Layer 7 of a small transformer language model trained on English Wikipedia (10 layers, counted from 0, width 128).
In attention head 6, each number of a token's query is one row of weights dot the token's vector x. The head spreads its attention over the tokens so far by the softmax of query dot key.

Query weights of the head. A number n stands for (n - 500) times 0.00096.
q0: 476 538 599 460 437 500 540 498 452 613 403 558 614 559 567 439 487 517 600 524 521 422 556 580 518 594 406 530 531 493 550 618 596 506 427 564 537 541 500 511 440 502 538 556 558 599 444 476 409 533 449 526 615 486 509 484 504 536 395 433 378 495 502 469 502 403 511 410 456 513 461 542 535 526 516 434 530 518 450 515 508 414 526 514 498 684 481 426 446 543 506 481 519 467 699 569 509 484 554 536 432 635 419 511 460 449 491 483 516 418 479 500 481 500 558 505 363 544 553 414 534 498 425 471 462 532 442 500
q1: 547 549 410 410 358 471 466 462 478 464 612 502 477 490 500 469 641 516 447 487 609 488 445 512 407 474 477 532 498 592 562 476 464 456 439 660 442 557 587 438 569 494 573 527 623 510 491 539 506 500 510 474 493 420 543 542 520 473 439 456 500 408 456 638 641 492 531 459 508 433 533 485 570 498 443 529 443 544 594 582 504 550 514 506 644 435 345 488 569 629 361 598 414 484 504 494 512 487 490 494 532 641 635 537 506 523 492 488 496 341 560 504 617 569 550 529 444 500 439 366 477 557 450 423 447 597 502 517
q2: 428 584 517 435 452 461 603 514 542 427 552 455 470 608 473 544 619 504 525 395 493 654 457 557 397 500 525 483 446 405 535 469 320 351 538 654 687 570 693 486 483 573 297 354 423 392 431 641 394 357 374 729 289 311 556 401 620 558 274 513 541 500 524 534 521 369 353 420 633 486 380 321 526 487 354 386 628 550 413 636 382 514 518 580 395 527 637 479 321 334 738 468 593 816 456 588 407 630 311 229 647 278 440 472 684 430 571 514 261 500 336 601 546 493 633 497 565 637 664 567 541 242 672 612 517 461 570 558
q3: 482 520 595 683 626 622 449 462 480 405 473 429 432 478 454 441 378 565 530 530 498 489 438 506 373 525 514 338 549 296 367 443 538 457 482 550 522 598 527 431 536 518 598 366 596 498 538 514 547 532 489 541 529 574 458 637 445 632 546 631 533 586 563 451 410 607 537 490 602 335 453 564 487 511 427 507 581 532 568 493 551 488 491 556 448 498 550 516 441 431 489 470 433 496 535 603 516 506 666 651 528 511 444 395 458 498 507 509 539 594 407 489 486 526 427 592 528 571 436 674 447 489 431 666 555 514 348 456
q4: 523 522 560 594 594 527 447 601 628 474 602 591 456 497 487 506 513 487 352 590 493 506 516 607 441 481 493 526 349 465 334 484 713 651 379 516 402 487 470 416 572 352 661 577 622 480 662 543 585 712 688 436 679 660 382 618 364 529 594 509 615 477 664 568 433 676 595 530 435 565 528 710 401 450 497 646 509 563 679 470 524 442 413 576 548 468 525 388 693 619 103 534 449 244 555 368 571 494 670 721 323 630 425 480 297 582 481 559 594 399 332 324 616 529 415 528 456 597 335 564 420 630 480 380 500 463 365 626
q5: 516 537 399 522 500 605 457 525 497 590 490 481 612 438 581 689 532 408 732 273 448 571 479 436 681 579 626 648 457 469 542 497 368 459 563 583 617 316 484 533 538 564 367 556 518 540 588 374 448 281 540 503 462 457 699 406 528 428 370 579 460 469 398 380 624 522 516 417 393 494 454 445 584 654 631 362 476 521 393 603 418 748 403 381 286 491 632 605 652 683 542 305 518 644 491 522 330 580 357 292 591 444 515 529 641 463 425 599 378 592 469 609 506 509 518 372 593 459 701 203 506 585 681 513 475 574 719 566
q6: 442 461 436 579 570 380 570 431 485 533 478 536 493 461 363 639 518 662 447 204 608 631 503 634 456 451 576 614 389 342 485 522 372 427 642 656 532 333 571 583 627 496 760 769 486 413 521 597 574 574 587 417 439 329 351 805 286 288 366 465 468 634 686 707 432 540 504 337 424 356 514 752 316 364 399 674 500 444 535 511 424 473 604 416 607 581 454 489 667 403 341 668 560 265 637 403 541 563 418 711 531 443 507 534 183 461 403 441 440 442 362 482 682 658 661 641 576 457 334 404 375 565 555 489 421 240 574 629
q7: 537 480 500 537 482 547 387 508 450 748 292 483 488 459 610 577 454 607 709 294 449 556 472 328 645 555 587 299 674 394 777 373 235 325 806 468 756 382 479 577 405 546 483 577 531 694 429 284 556 403 373 514 251 285 634 452 368 390 356 508 484 393 226 512 333 380 685 519 352 353 512 253 512 587 565 397 413 528 274 643 375 941 673 260 423 488 560 542 289 690 596 419 424 687 516 545 423 496 488 324 615 427 615 598 590 247 443 533 588 616 689 671 441 308 532 532 414 381 582 140 488 467 533 326 602 753 535 504
q8: 660 628 563 573 426 406 338 379 483 676 312 595 575 466 423 449 645 419 518 359 522 343 463 592 530 409 423 606 431 526 262 591 468 627 435 669 180 340 531 689 361 587 824 615 207 310 450 407 241 425 533 590 500 377 558 601 414 307 433 233 351 340 382 561 428 673 437 411 612 259 677 416 641 351 749 518 678 175 683 518 382 341 380 655 449 349 618 653 381 296 601 308 513 592 470 359 617 538 312 249 607 619 517 567 706 504 680 381 433 270 580 491 217 779 479 559 586 263 375 615 513 339 609 267 769 615 611 269
q9: 671 344 553 405 357 301 473 617 311 407 660 500 476 414 504 578 453 383 647 276 355 594 292 374 596 688 364 445 368 533 772 409 326 479 374 659 553 453 491 513 337 513 650 587 453 496 500 573 359 75 484 468 609 553 285 234 508 525 427 709 274 641 395 588 301 571 509 559 222 508 391 323 635 660 483 513 440 335 593 343 461 273 307 504 401 630 808 546 342 683 712 302 524 572 492 517 465 62 455 637 616 198 383 616 550 541 467 513 665 425 663 471 329 450 726 415 461 492 562 631 410 504 454 315 372 257 402 469
q10: 529 463 318 587 250 491 432 487 571 589 374 487 368 508 25 333 479 548 323 372 491 663 700 569 588 420 557 542 425 385 364 541 536 618 651 492 326 590 487 535 730 744 355 553 418 269 428 547 605 254 576 345 399 480 667 425 621 438 654 560 447 521 550 533 297 329 513 520 459 219 727 548 444 727 376 600 751 452 416 547 604 845 679 609 545 383 544 424 611 460 585 294 464 559 595 368 699 451 488 801 299 386 480 521 421 500 879 492 576 395 577 500 474 219 617 657 365 280 247 398 332 725 646 641 521 355 584 474
q11: 384 214 504 415 670 323 441 547 371 605 496 294 348 744 313 626 256 722 496 545 706 383 418 608 560 471 442 413 676 812 504 645 743 336 526 575 363 504 294 371 479 586 509 242 214 549 648 619 521 265 257 528 452 382 516 668 466 585 649 620 416 534 384 479 682 427 612 416 479 457 525 591 475 377 814 603 312 797 446 565 554 177 408 637 466 637 683 712 338 422 456 654 724 755 258 445 380 658 508 453 711 663 525 496 504 429 623 170 661 414 533 563 605 504 339 434 491 560 419 404 479 706 668 414 420 330 281 572
q12: 464 535 555 758 397 471 255 612 476 402 629 464 669 445 580 618 476 354 600 377 722 398 542 492 689 581 567 419 420 662 569 488 569 856 669 465 410 373 361 413 396 350 390 456 330 906 438 512 291 500 508 482 548 394 595 385 612 650 607 384 358 732 335 524 184 608 232 421 568 564 613 488 313 404 321 705 515 257 652 671 692 294 500 655 500 527 597 561 406 650 435 521 535 496 444 492 483 461 587 561 461 743 554 343 337 352 674 329 535 717 453 780 623 615 461 570 706 488 655 531 618 564 226 386 528 398 457 563
q13: 631 582 655 571 705 702 406 488 729 593 376 356 286 629 563 574 249 471 714 298 614 527 527 500 320 546 588 646 546 524 626 476 636 661 616 613 748 423 569 595 464 697 722 657 571 454 534 520 504 654 692 343 507 340 519 343 603 402 610 439 618 674 524 640 603 476 488 369 397 540 550 596 530 252 610 873 390 416 496 512 321 492 529 407 747 577 203 440 398 517 581 229 392 416 543 425 232 531 527 644 308 422 681 733 543 423 606 395 581 636 500 473 663 536 546 508 550 571 627 200 610 612 352 861 582 541 598 496
q14: 513 440 496 534 537 433 417 335 356 496 430 565 408 543 461 628 429 572 469 433 242 419 155 327 557 301 108 381 500 453 429 785 658 452 517 513 572 318 323 378 226 474 541 573 586 382 583 264 575 474 621 415 318 688 533 495 803 376 344 383 350 535 343 487 199 526 477 447 457 892 610 709 558 546 577 315 459 667 500 438 790 350 820 584 611 538 546 566 664 426 566 518 635 592 414 534 320 525 385 400 314 368 366 616 440 576 277 364 559 417 398 872 668 655 374 735 336 733 422 513 466 656 513 546 825 420 542 736
q15: 344 474 340 276 291 343 611 591 286 527 631 496 229 393 638 572 531 698 558 408 558 530 483 500 278 384 468 553 546 628 403 889 407 364 600 174 745 576 722 644 400 640 591 629 247 650 521 375 609 252 684 396 443 585 318 509 353 389 375 533 406 327 570 517 545 782 518 439 301 552 559 378 533 338 479 613 525 504 505 646 668 309 269 370 513 255 370 469 500 384 588 710 496 531 522 405 599 589 521 490 365 721 789 299 621 449 680 720 659 592 390 731 376 776 525 479 273 297 465 313 684 561 635 674 376 589 250 355
q16: 598 572 468 630 526 762 534 422 492 446 698 774 700 842 577 680 537 801 593 563 450 604 504 357 640 355 599 500 332 435 433 439 601 541 451 456 579 701 278 576 791 343 763 480 438 487 630 567 595 263 394 236 409 512 453 96 561 553 731 319 746 296 533 447 203 606 628 554 410 447 579 429 594 457 310 423 688 622 500 354 568 260 370 437 597 468 341 641 475 570 554 656 663 731 524 654 364 528 669 482 574 524 591 332 362 603 512 421 658 750 616 556 467 350 417 437 577 455 561 536 411 553 541 453 512 629 679 260
q17: 410 130 440 459 535 373 344 275 726 525 277 353 527 552 541 308 567 241 665 429 584 524 410 595 365 742 521 554 224 383 558 528 504 248 730 648 786 693 592 194 815 525 827 480 719 504 480 433 638 250 532 384 492 488 375 591 402 649 517 496 379 317 459 488 369 500 381 887 642 679 500 449 508 418 565 308 410 535 396 463 534 611 462 583 564 560 512 636 216 360 433 567 579 475 459 500 568 556 729 684 535 552 350 344 390 564 565 595 457 562 616 641 500 378 457 579 573 309 386 508 645 471 434 664 403 412 369 427
q18: 761 743 330 451 548 523 303 536 314 761 613 441 409 668 518 597 395 360 770 427 468 676 552 644 315 229 651 230 305 535 582 491 596 423 541 478 592 366 781 449 459 718 121 553 331 678 319 334 704 468 621 643 211 553 384 768 500 389 482 569 261 424 658 527 379 649 495 538 487 451 539 509 298 418 487 406 302 396 566 505 697 302 482 352 558 683 674 495 583 529 468 602 570 455 429 687 449 461 628 135 611 421 348 528 420 377 656 404 265 234 500 535 606 420 530 382 462 702 361 593 921 365 766 448 269 518 850 594
q19: 736 404 635 391 596 462 548 614 455 504 484 618 504 636 528 640 633 356 412 480 479 619 262 504 704 414 496 459 496 874 562 528 334 405 602 516 401 604 504 356 578 274 491 564 554 457 324 676 484 595 680 349 333 460 422 327 431 315 429 763 143 496 676 476 504 353 840 344 768 698 765 704 628 535 613 674 414 473 595 512 649 602 642 539 508 219 583 241 488 683 715 320 571 228 468 552 327 563 692 371 535 297 469 399 641 504 552 653 634 410 576 444 621 468 292 595 526 537 553 480 584 500 480 569 628 404 335 364
q20: 659 424 468 351 378 407 496 406 758 425 525 418 656 444 855 448 562 268 420 289 679 536 660 385 688 477 491 475 895 440 554 399 622 475 574 460 425 371 367 614 781 590 564 480 511 572 707 287 661 314 222 197 606 492 562 470 565 520 421 692 588 480 647 602 310 618 462 344 711 411 528 547 442 601 573 428 379 570 573 430 458 419 654 413 484 615 528 397 384 679 293 517 389 438 512 754 496 433 444 366 422 643 335 605 637 464 275 504 362 443 484 560 250 835 406 386 504 411 460 695 504 590 606 569 532 168 296 278
q21: 508 610 592 500 411 654 594 678 263 521 392 550 671 374 316 488 517 410 453 548 657 274 409 416 148 733 686 341 509 533 407 451 650 233 430 734 616 766 584 710 562 592 661 480 418 651 484 402 492 710 588 198 312 541 650 298 533 467 407 651 427 660 483 351 453 306 703 713 430 570 592 751 433 496 349 565 397 234 605 819 444 336 301 504 366 476 592 579 572 549 366 500 448 396 496 279 586 616 537 419 496 338 428 513 504 319 365 538 560 272 351 561 610 439 504 264 522 455 701 662 223 620 628 365 476 445 650 647
q22: 454 466 677 538 446 644 444 492 660 398 730 484 552 439 703 363 327 701 468 585 468 712 600 661 263 474 610 551 504 813 453 338 595 484 609 455 508 381 322 693 453 449 353 756 471 512 663 655 455 673 437 589 633 549 423 447 411 225 480 403 359 677 590 612 295 519 452 362 485 608 455 481 459 385 458 327 663 574 426 646 581 788 694 508 508 688 609 633 472 305 283 229 496 461 527 423 448 571 508 564 773 341 642 401 577 636 561 500 665 461 398 466 658 600 261 279 654 677 562 329 588 686 492 533 546 370 455 305
q23: 488 309 697 673 691 697 533 472 684 397 553 516 395 488 504 607 422 306 269 543 246 444 547 429 467 554 594 566 539 392 248 597 639 615 691 579 413 828 467 424 268 525 380 464 557 407 629 333 567 455 363 584 594 364 361 461 334 111 342 535 540 549 725 459 639 415 610 416 484 661 606 269 454 356 444 521 597 477 513 166 508 423 442 386 316 405 445 274 595 609 636 592 508 832 371 717 744 453 568 705 378 456 355 583 351 571 480 508 786 256 627 656 670 729 441 504 436 326 456 528 448 508 618 372 468 413 513 632
q24: 636 567 715 428 491 377 636 521 367 821 500 790 520 370 382 667 543 566 443 635 273 438 647 578 325 488 415 465 621 361 604 513 477 453 602 703 471 748 409 297 483 504 487 294 328 522 737 600 623 561 480 588 496 575 577 473 428 538 277 385 500 305 534 687 434 721 398 448 508 470 612 504 338 524 260 283 215 336 383 799 718 634 365 686 596 624 426 479 287 646 392 614 711 311 597 643 328 591 483 640 514 617 385 701 682 616 357 121 833 389 342 416 522 352 640 624 629 360 593 300 588 496 304 545 571 483 536 277
q25: 566 347 424 581 491 581 639 327 562 308 459 344 559 488 455 564 776 815 304 595 521 665 350 596 265 496 517 371 695 322 554 512 526 521 657 432 380 399 336 453 372 604 617 390 570 685 417 567 230 421 567 424 657 532 657 775 520 399 597 615 281 422 752 451 402 541 620 504 590 622 428 480 516 594 512 337 641 567 526 596 273 457 462 556 484 767 452 475 336 645 467 165 811 475 516 439 611 352 609 707 153 600 528 403 692 780 642 183 774 372 480 346 744 508 655 556 655 430 569 677 540 475 525 444 520 559 601 500
q26: 715 463 456 602 314 367 165 574 596 626 713 235 468 695 529 512 672 449 286 425 462 306 444 332 662 306 444 525 382 594 580 442 757 479 289 621 633 365 128 577 707 362 461 541 255 280 643 627 540 580 615 789 358 589 299 430 574 635 555 639 545 591 230 454 474 475 310 566 442 537 540 412 607 357 516 547 587 576 365 601 345 513 411 416 386 351 432 262 428 589 370 564 424 187 512 304 453 464 553 600 535 540 827 530 557 681 623 621 644 517 395 516 779 533 368 516 660 385 447 464 243 380 612 461 378 479 584 405
q27: 218 533 447 171 257 470 619 588 305 354 398 289 581 376 517 471 491 613 404 726 659 451 496 214 770 621 359 581 593 546 423 634 495 576 660 348 533 276 565 439 298 568 562 267 508 522 512 781 528 354 557 518 273 434 300 259 374 363 586 654 475 349 432 420 513 521 518 717 492 692 263 654 343 287 333 395 251 338 611 363 434 645 552 533 728 520 386 593 496 338 491 283 463 606 546 621 626 467 732 339 522 628 545 690 646 545 687 560 537 563 508 488 620 396 553 317 518 785 400 430 417 331 682 500 575 358 751 258
q28: 487 639 530 509 576 299 706 788 652 450 353 713 560 474 478 509 406 468 678 368 273 660 487 496 722 779 881 487 285 439 338 540 405 638 700 539 298 287 215 316 456 741 523 836 625 565 424 654 573 685 624 621 537 661 652 787 553 622 541 675 408 456 406 403 642 566 426 417 416 605 526 662 420 420 557 297 462 555 491 468 449 430 600 732 361 491 234 674 495 609 783 591 397 317 425 544 857 629 361 350 420 556 432 682 540 560 448 635 662 655 565 687 599 680 308 350 120 535 434 474 417 651 438 397 500 568 514 129
q29: 275 465 474 669 620 426 426 428 658 473 428 649 314 434 442 522 386 286 444 612 201 641 504 291 450 418 476 696 590 562 477 643 625 332 450 526 762 551 606 477 559 373 401 509 530 467 616 172 608 239 227 706 471 394 620 548 509 602 408 561 345 684 414 288 286 469 425 660 674 714 387 435 586 763 295 495 599 513 609 971 481 283 804 483 509 421 339 691 422 596 340 449 491 414 692 433 565 190 367 470 313 351 387 491 629 268 491 536 704 748 785 243 463 496 331 491 462 603 813 540 628 396 554 562 314 615 399 119
q30: 593 640 461 468 548 529 567 532 725 475 676 447 519 424 500 504 360 391 404 562 679 635 395 394 528 353 589 409 491 436 698 476 565 254 394 338 449 504 786 551 439 651 457 528 565 661 496 383 324 566 598 345 474 588 686 595 496 861 721 520 348 270 443 646 605 679 335 386 452 685 713 496 287 550 468 382 473 320 329 265 365 589 741 461 237 646 567 455 467 387 541 726 441 730 307 327 605 228 328 438 409 500 516 558 673 429 564 796 684 488 500 428 562 311 418 783 802 346 552 361 460 488 488 479 648 417 405 322
q31: 450 618 536 664 292 534 470 272 771 660 533 744 679 321 410 853 450 624 308 706 589 274 563 452 616 409 791 571 487 541 635 290 425 634 293 637 524 335 352 324 653 588 683 549 438 625 504 458 624 441 608 568 612 463 271 434 372 316 751 384 655 545 737 434 474 471 729 392 348 582 536 332 599 595 676 668 350 492 670 651 383 500 712 588 378 560 488 471 411 354 660 662 761 324 418 508 569 476 561 437 549 553 297 585 381 347 516 492 592 733 460 537 572 352 640 408 322 500 562 553 724 417 525 661 394 242 491 756

Each question shows a short text with each token's key, already scaled and adjusted for position as the last token sees it. A number n stands for (n - 500) times 0.0048.

Then comes the last token's vector x. A number n stands for (n - 500) times 0.011.

0 "|": 489 509 527 479 485 482 127 228 400 594 539 444 446 724 413 432 564 560 562 495 598 611 514 427 481 339 476 376 478 375 580 345
1 "-": 481 479 470 493 504 427 142 282 469 622 630 418 502 641 466 485 583 477 519 471 624 640 518 459 494 387 528 423 484 358 548 482
2 "-": 526 476 484 487 503 428 174 306 461 651 633 470 501 640 490 452 549 471 498 498 607 625 472 451 468 432 536 477 465 352 499 476
3 "-": 521 505 497 483 507 419 151 300 467 663 601 512 453 672 502 442 506 495 508 509 590 606 471 452 477 455 512 489 454 354 499 452
4 "|": 499 516 540 475 488 457 132 264 416 639 553 499 453 684 461 439 501 541 582 506 574 582 501 460 455 401 478 448 438 372 546 393
5 "-": 485 532 487 474 501 441 171 285 440 660 616 421 539 578 451 520 556 468 612 474 602 615 520 494 499 374 505 485 433 380 532 517
6 "-": 456 496 500 481 497 437 192 294 423 666 619 463 531 588 446 470 544 474 559 486 591 613 482 479 484 408 516 483 446 389 508 501
x: 601 675 573 349 518 571 462 577 330 541 413 383 233 540 461 493 539 378 508 558 624 549 467 598 382 652 445 540 288 598 624 257 649 663 383 478 383 661 378 704 532 558 626 512 499 553 508 627 430 345 445 302 596 533 539 508 572 401 477 553 466 544 574 532 534 349 523 383 451 300 380 479 481 557 489 605 371 559 598 427 580 526 482 696 645 655 593 158 530 587 482 557 362 354 463 432 452 538 585 667 358 536 481 736 554 474 527 495 417 348 513 674 517 522 638 402 499 545 554 638 582 548 368 610 434 480 288 376
Which token does the last token look at most? 3 "-"

0 " at": 502 543 502 481 489 477 160 225 416 587 553 459 459 683 462 437 556 532 574 447 600 649 526 418 500 383 490 392 481 424 569 320
1 " Mari": 483 519 455 507 490 435 173 286 425 580 564 417 455 631 507 482 574 544 539 392 629 696 556 454 511 416 485 455 532 449 583 399
2 "na": 483 494 471 509 535 454 274 420 456 558 409 537 547 541 500 508 644 456 544 499 658 695 533 483 446 429 581 370 531 434 540 406
3 " Centre": 499 471 478 524 477 434 222 292 460 603 480 490 470 573 461 481 623 496 609 455 569 640 505 456 338 416 454 348 529 471 613 422
4 ".": 509 495 528 496 481 494 128 241 365 600 530 446 477 740 377 445 590 540 567 469 574 615 529 437 492 341 494 386 477 424 570 352
5 " It": 500 472 485 529 456 440 181 238 353 578 591 511 541 628 448 530 627 511 542 399 510 519 604 476 453 436 569 380 442 433 467 508
6 " is": 500 525 508 521 459 453 162 268 347 585 566 388 521 640 339 461 536 508 522 438 536 608 576 441 489 382 491 423 475 409 463 416
x: 507 711 502 556 448 546 483 548 522 493 483 367 384 538 559 514 500 313 659 755 610 515 469 677 375 669 502 410 251 702 711 353 722 623 409 570 465 613 353 635 495 498 594 460 581 354 672 553 514 515 461 357 502 566 554 364 570 408 462 530 627 545 613 668 538 259 496 616 361 397 498 501 502 456 296 616 569 534 397 493 493 550 519 622 579 619 480 387 605 680 548 425 473 441 402 620 456 597 384 631 375 421 415 704 570 535 490 408 397 522 496 679 423 432 540 516 376 544 693 692 579 506 538 649 475 363 340 519
Which token does the last token look at most? 4 "."

0 " African": 477 524 492 527 489 456 166 234 403 611 477 486 463 663 377 485 548 541 628 530 591 591 579 455 499 390 485 419 506 485 616 428
1 " motor": 497 502 520 525 476 454 171 225 407 607 485 501 474 660 360 442 539 535 629 518 582 571 598 472 540 407 483 403 501 534 602 442
2 "cycl": 493 454 504 504 503 434 144 294 364 627 527 499 446 659 385 442 531 444 562 482 602 527 532 432 491 413 540 441 403 448 592 407
3 "e": 509 487 517 507 492 490 170 289 366 595 503 431 460 665 380 437 570 460 570 493 582 552 531 481 558 357 516 420 452 447 571 367
4 " race": 504 500 493 505 492 411 145 268 405 568 527 443 453 704 386 415 577 518 559 477 503 534 592 431 517 413 489 450 520 470 607 413
5 "r": 522 515 512 512 490 482 166 274 400 594 508 412 425 701 363 383 563 549 545 476 556 570 508 454 477 385 517 479 435 433 568 396
6 " (": 492 514 517 483 495 458 160 265 361 605 482 478 456 727 395 427 604 573 532 446 584 573 513 427 529 365 455 440 484 455 600 407
x: 517 763 468 512 578 586 484 617 484 548 389 366 268 606 559 534 432 272 593 706 461 589 490 640 289 642 535 492 201 593 754 427 746 566 383 521 501 520 484 693 506 587 751 450 581 446 669 582 478 495 480 361 498 487 581 359 619 423 560 537 615 451 572 632 674 394 565 472 292 515 398 393 437 477 505 483 492 521 461 492 607 488 587 633 609 558 424 293 541 536 532 597 491 485 482 510 365 584 434 640 325 338 499 779 506 482 432 468 428 533 464 704 471 580 501 503 404 448 642 627 599 499 464 566 368 414 363 468
Which token does the last token look at most, and with what share of its attention? 6 " (", with about 80%

0 "s": 492 516 507 486 488 475 145 243 379 619 517 444 458 712 390 432 597 561 549 499 577 601 519 452 509 327 478 427 491 441 550 406
1 " |": 489 504 529 476 477 488 122 246 373 601 530 456 454 716 393 418 562 557 574 486 587 622 530 436 480 320 467 403 479 392 555 375
2 " Yam": 461 534 462 491 480 400 194 255 388 627 609 510 515 609 455 469 567 514 544 450 578 595 618 453 540 341 503 483 545 370 530 526
3 "aha": 493 479 468 501 527 452 341 423 403 570 649 436 579 513 327 391 624 570 508 442 583 575 581 352 442 377 599 494 539 362 565 466
4 ",": 512 513 501 495 496 482 168 317 446 636 531 459 548 626 444 449 625 507 549 504 558 644 545 360 443 319 514 438 493 395 626 414
5 " Kaw": 507 465 433 498 508 385 177 319 438 626 490 534 563 545 472 504 637 595 500 393 570 622 620 419 512 325 479 467 580 437 549 492
6 "asa": 523 538 490 470 515 498 367 385 407 609 623 358 565 411 360 539 641 611 553 415 491 602 544 397 470 379 541 444 539 432 535 447
x: 479 612 574 554 616 518 475 538 312 372 432 481 472 604 379 456 415 358 571 531 309 500 540 818 405 471 509 434 231 571 525 485 491 649 396 353 329 692 593 671 641 291 578 565 593 415 619 573 452 557 471 312 422 493 718 256 579 654 455 648 369 381 460 641 482 308 599 463 363 336 498 454 545 365 483 486 458 585 487 409 578 264 452 490 457 552 508 505 480 546 570 571 543 596 421 422 369 441 433 563 592 335 452 379 458 582 390 544 355 501 369 678 404 423 530 362 490 763 476 602 544 615 515 435 487 320 451 427
Which token does the last token look at most? 1 " |"

0 ";": 500 508 516 481 480 501 157 240 377 584 546 458 462 711 396 432 581 541 553 484 578 609 536 441 489 329 453 406 492 391 557 376
1 " TH": 506 522 459 514 493 428 183 232 415 586 580 489 492 672 413 511 537 571 526 472 530 559 616 436 519 337 437 417 545 371 541 474
2 "R": 472 508 457 497 469 446 214 339 444 518 545 530 504 549 418 412 488 644 580 447 506 658 573 397 679 496 511 427 542 422 441 486
3 ";": 495 482 496 468 473 471 132 314 348 524 589 480 545 575 437 406 498 572 517 476 527 633 543 408 550 405 477 365 509 476 570 397
4 " TH": 475 476 455 519 496 407 152 265 384 602 571 515 573 572 465 504 461 596 531 495 444 583 638 422 547 345 435 409 578 373 525 488
5 "R": 526 483 468 497 470 451 241 354 437 517 518 551 535 495 399 392 460 668 592 463 463 652 573 404 690 501 515 427 576 427 445 465
6 ";": 510 516 511 469 475 461 148 333 341 520 587 485 567 532 434 384 473 588 520 476 495 623 534 421 547 405 475 369 531 507 586 391
x: 406 677 437 555 457 576 555 586 360 493 452 374 326 504 556 397 485 262 584 740 491 629 445 674 318 745 527 412 120 776 693 442 660 614 421 603 339 653 412 541 524 652 561 461 582 514 540 545 519 600 450 498 512 483 540 310 554 480 594 515 463 557 611 601 586 310 360 453 346 461 477 441 452 512 484 515 535 462 451 446 534 493 558 731 610 592 523 293 557 400 529 540 526 392 373 529 345 536 362 634 396 349 433 540 553 583 513 454 435 519 490 674 504 516 542 516 344 518 572 569 613 605 430 548 461 399 295 485
Which token does the last token look at most? 4 " TH"

0 " |": 501 510 526 474 477 484 119 239 371 603 534 458 457 706 391 423 555 551 577 474 590 619 536 425 476 314 466 397 489 379 555 372
1 " MA": 493 513 459 489 501 440 153 238 400 624 593 461 460 607 403 488 552 505 504 459 587 614 587 418 536 293 463 471 515 386 549 516
2 "G": 471 515 501 472 483 475 223 349 370 548 652 544 418 555 382 416 440 511 570 456 495 606 485 431 599 363 604 449 454 392 488 500
3 " 8": 527 500 494 477 485 431 145 329 292 507 515 541 482 494 415 371 475 584 521 472 517 511 476 296 590 470 551 382 486 433 606 358
4 " |": 508 474 544 444 469 471 121 352 455 580 504 443 419 603 452 431 397 652 553 466 512 649 409 400 511 429 391 418 456 395 571 416
5 " AL": 503 472 478 490 496 452 204 238 467 630 515 524 511 513 439 503 422 645 596 468 483 557 555 399 593 287 476 513 490 326 533 529
6 "G": 533 515 522 479 513 494 340 403 350 602 672 477 516 433 358 425 380 608 624 488 435 547 517 309 503 432 611 495 459 368 557 533
x: 446 707 484 499 355 312 493 618 504 372 528 386 377 624 495 307 581 269 509 681 576 651 563 692 293 486 469 340 298 568 687 482 561 455 357 398 260 663 439 513 509 453 489 307 549 478 526 514 400 530 407 487 509 491 764 333 637 664 565 645 401 449 394 569 513 336 453 496 607 409 452 462 571 451 593 404 415 542 328 434 595 390 482 520 661 629 423 328 598 500 470 490 369 327 396 509 360 618 382 590 613 388 513 446 527 716 475 580 440 522 501 412 526 399 496 555 384 605 593 557 499 565 323 538 319 380 457 651
Which token does the last token look at most? 3 " 8"

0 "  ": 494 519 521 482 479 458 79 265 418 595 498 480 404 639 379 408 480 600 590 507 578 555 540 474 489 377 453 413 457 389 554 425
1 "|": 492 500 535 469 473 493 124 251 397 608 503 458 442 690 408 423 523 566 607 502 584 600 502 452 491 326 457 400 476 371 575 373
2 " 10th": 496 464 434 499 502 373 126 272 457 677 518 491 422 633 420 505 453 546 613 455 540 596 547 444 505 383 447 421 566 327 502 525
3 " |": 496 483 533 469 466 464 97 250 413 584 476 449 387 678 406 428 466 554 608 466 614 603 472 438 474 371 471 423 505 378 552 381
4 " 65": 514 506 473 502 488 393 128 252 419 574 493 428 463 590 480 493 492 540 630 406 554 517 532 390 465 340 509 465 556 344 503 496
5 " |": 528 501 545 455 464 474 177 294 407 671 472 465 406 607 444 462 394 580 666 401 585 581 486 357 470 419 448 480 466 388 511 455
6 "\n\n": 497 490 528 515 485 488 127 221 361 600 525 448 453 729 398 430 569 563 569 466 595 600 526 406 483 342 463 380 480 391 572 355
x: 542 633 438 517 537 578 391 545 465 494 400 311 264 542 527 504 417 310 652 701 595 615 501 680 336 620 529 433 353 651 664 382 718 634 363 471 487 515 395 753 516 505 694 511 568 518 601 582 407 540 507 476 524 560 523 398 494 431 483 550 599 496 547 669 655 352 549 461 303 461 437 344 474 518 504 496 495 538 474 543 590 587 566 633 670 515 487 308 587 588 582 579 484 487 464 523 347 664 410 666 311 293 491 689 606 475 479 474 429 485 512 768 490 661 562 473 437 506 596 678 583 524 646 664 372 406 277 538
Which two tokens does the last token look at most, in order? 6 "\n\n", 1 "|"

0 "N": 494 535 495 483 491 458 150 239 416 589 547 422 472 623 378 408 552 566 553 459 541 612 545 408 527 323 454 388 482 449 530 379
1 " 8": 462 504 493 498 480 424 129 231 401 584 555 432 463 587 400 388 525 574 569 462 520 608 549 430 530 322 461 358 516 458 526 400
2 " |": 483 496 529 470 474 479 128 247 401 605 525 457 447 684 400 412 524 602 585 455 578 631 508 426 477 331 454 408 467 398 538 384
3 " S": 481 513 483 495 481 401 187 199 459 634 589 515 481 580 440 497 490 610 530 426 561 561 573 441 522 283 483 474 490 400 516 529
4 "IL": 496 456 473 492 480 465 253 284 452 577 628 366 417 567 326 543 410 572 562 468 495 519 559 361 563 417 609 456 561 517 438 391
5 " 8": 517 515 488 483 462 471 235 294 360 469 597 447 471 484 362 367 460 551 559 491 396 566 526 296 523 447 575 364 499 533 592 384
6 " |": 523 516 540 471 457 464 111 310 464 582 512 435 438 593 443 382 424 628 558 427 491 665 482 411 506 377 455 388 419 418 570 421
x: 504 625 470 524 401 608 484 583 464 525 397 336 441 534 534 487 486 183 586 712 533 569 406 666 347 696 546 488 98 728 733 362 610 572 273 507 445 597 521 567 576 623 565 448 500 431 648 593 413 594 358 516 506 564 535 338 556 468 479 499 462 489 527 630 550 361 400 562 372 502 486 398 462 508 548 545 464 499 519 411 585 506 566 652 620 563 555 270 555 322 592 541 432 414 302 450 264 569 435 581 364 373 425 669 577 571 466 458 459 456 500 664 443 525 581 448 378 450 550 512 606 486 568 610 390 371 336 601
Which token does the last token look at most? 2 " |"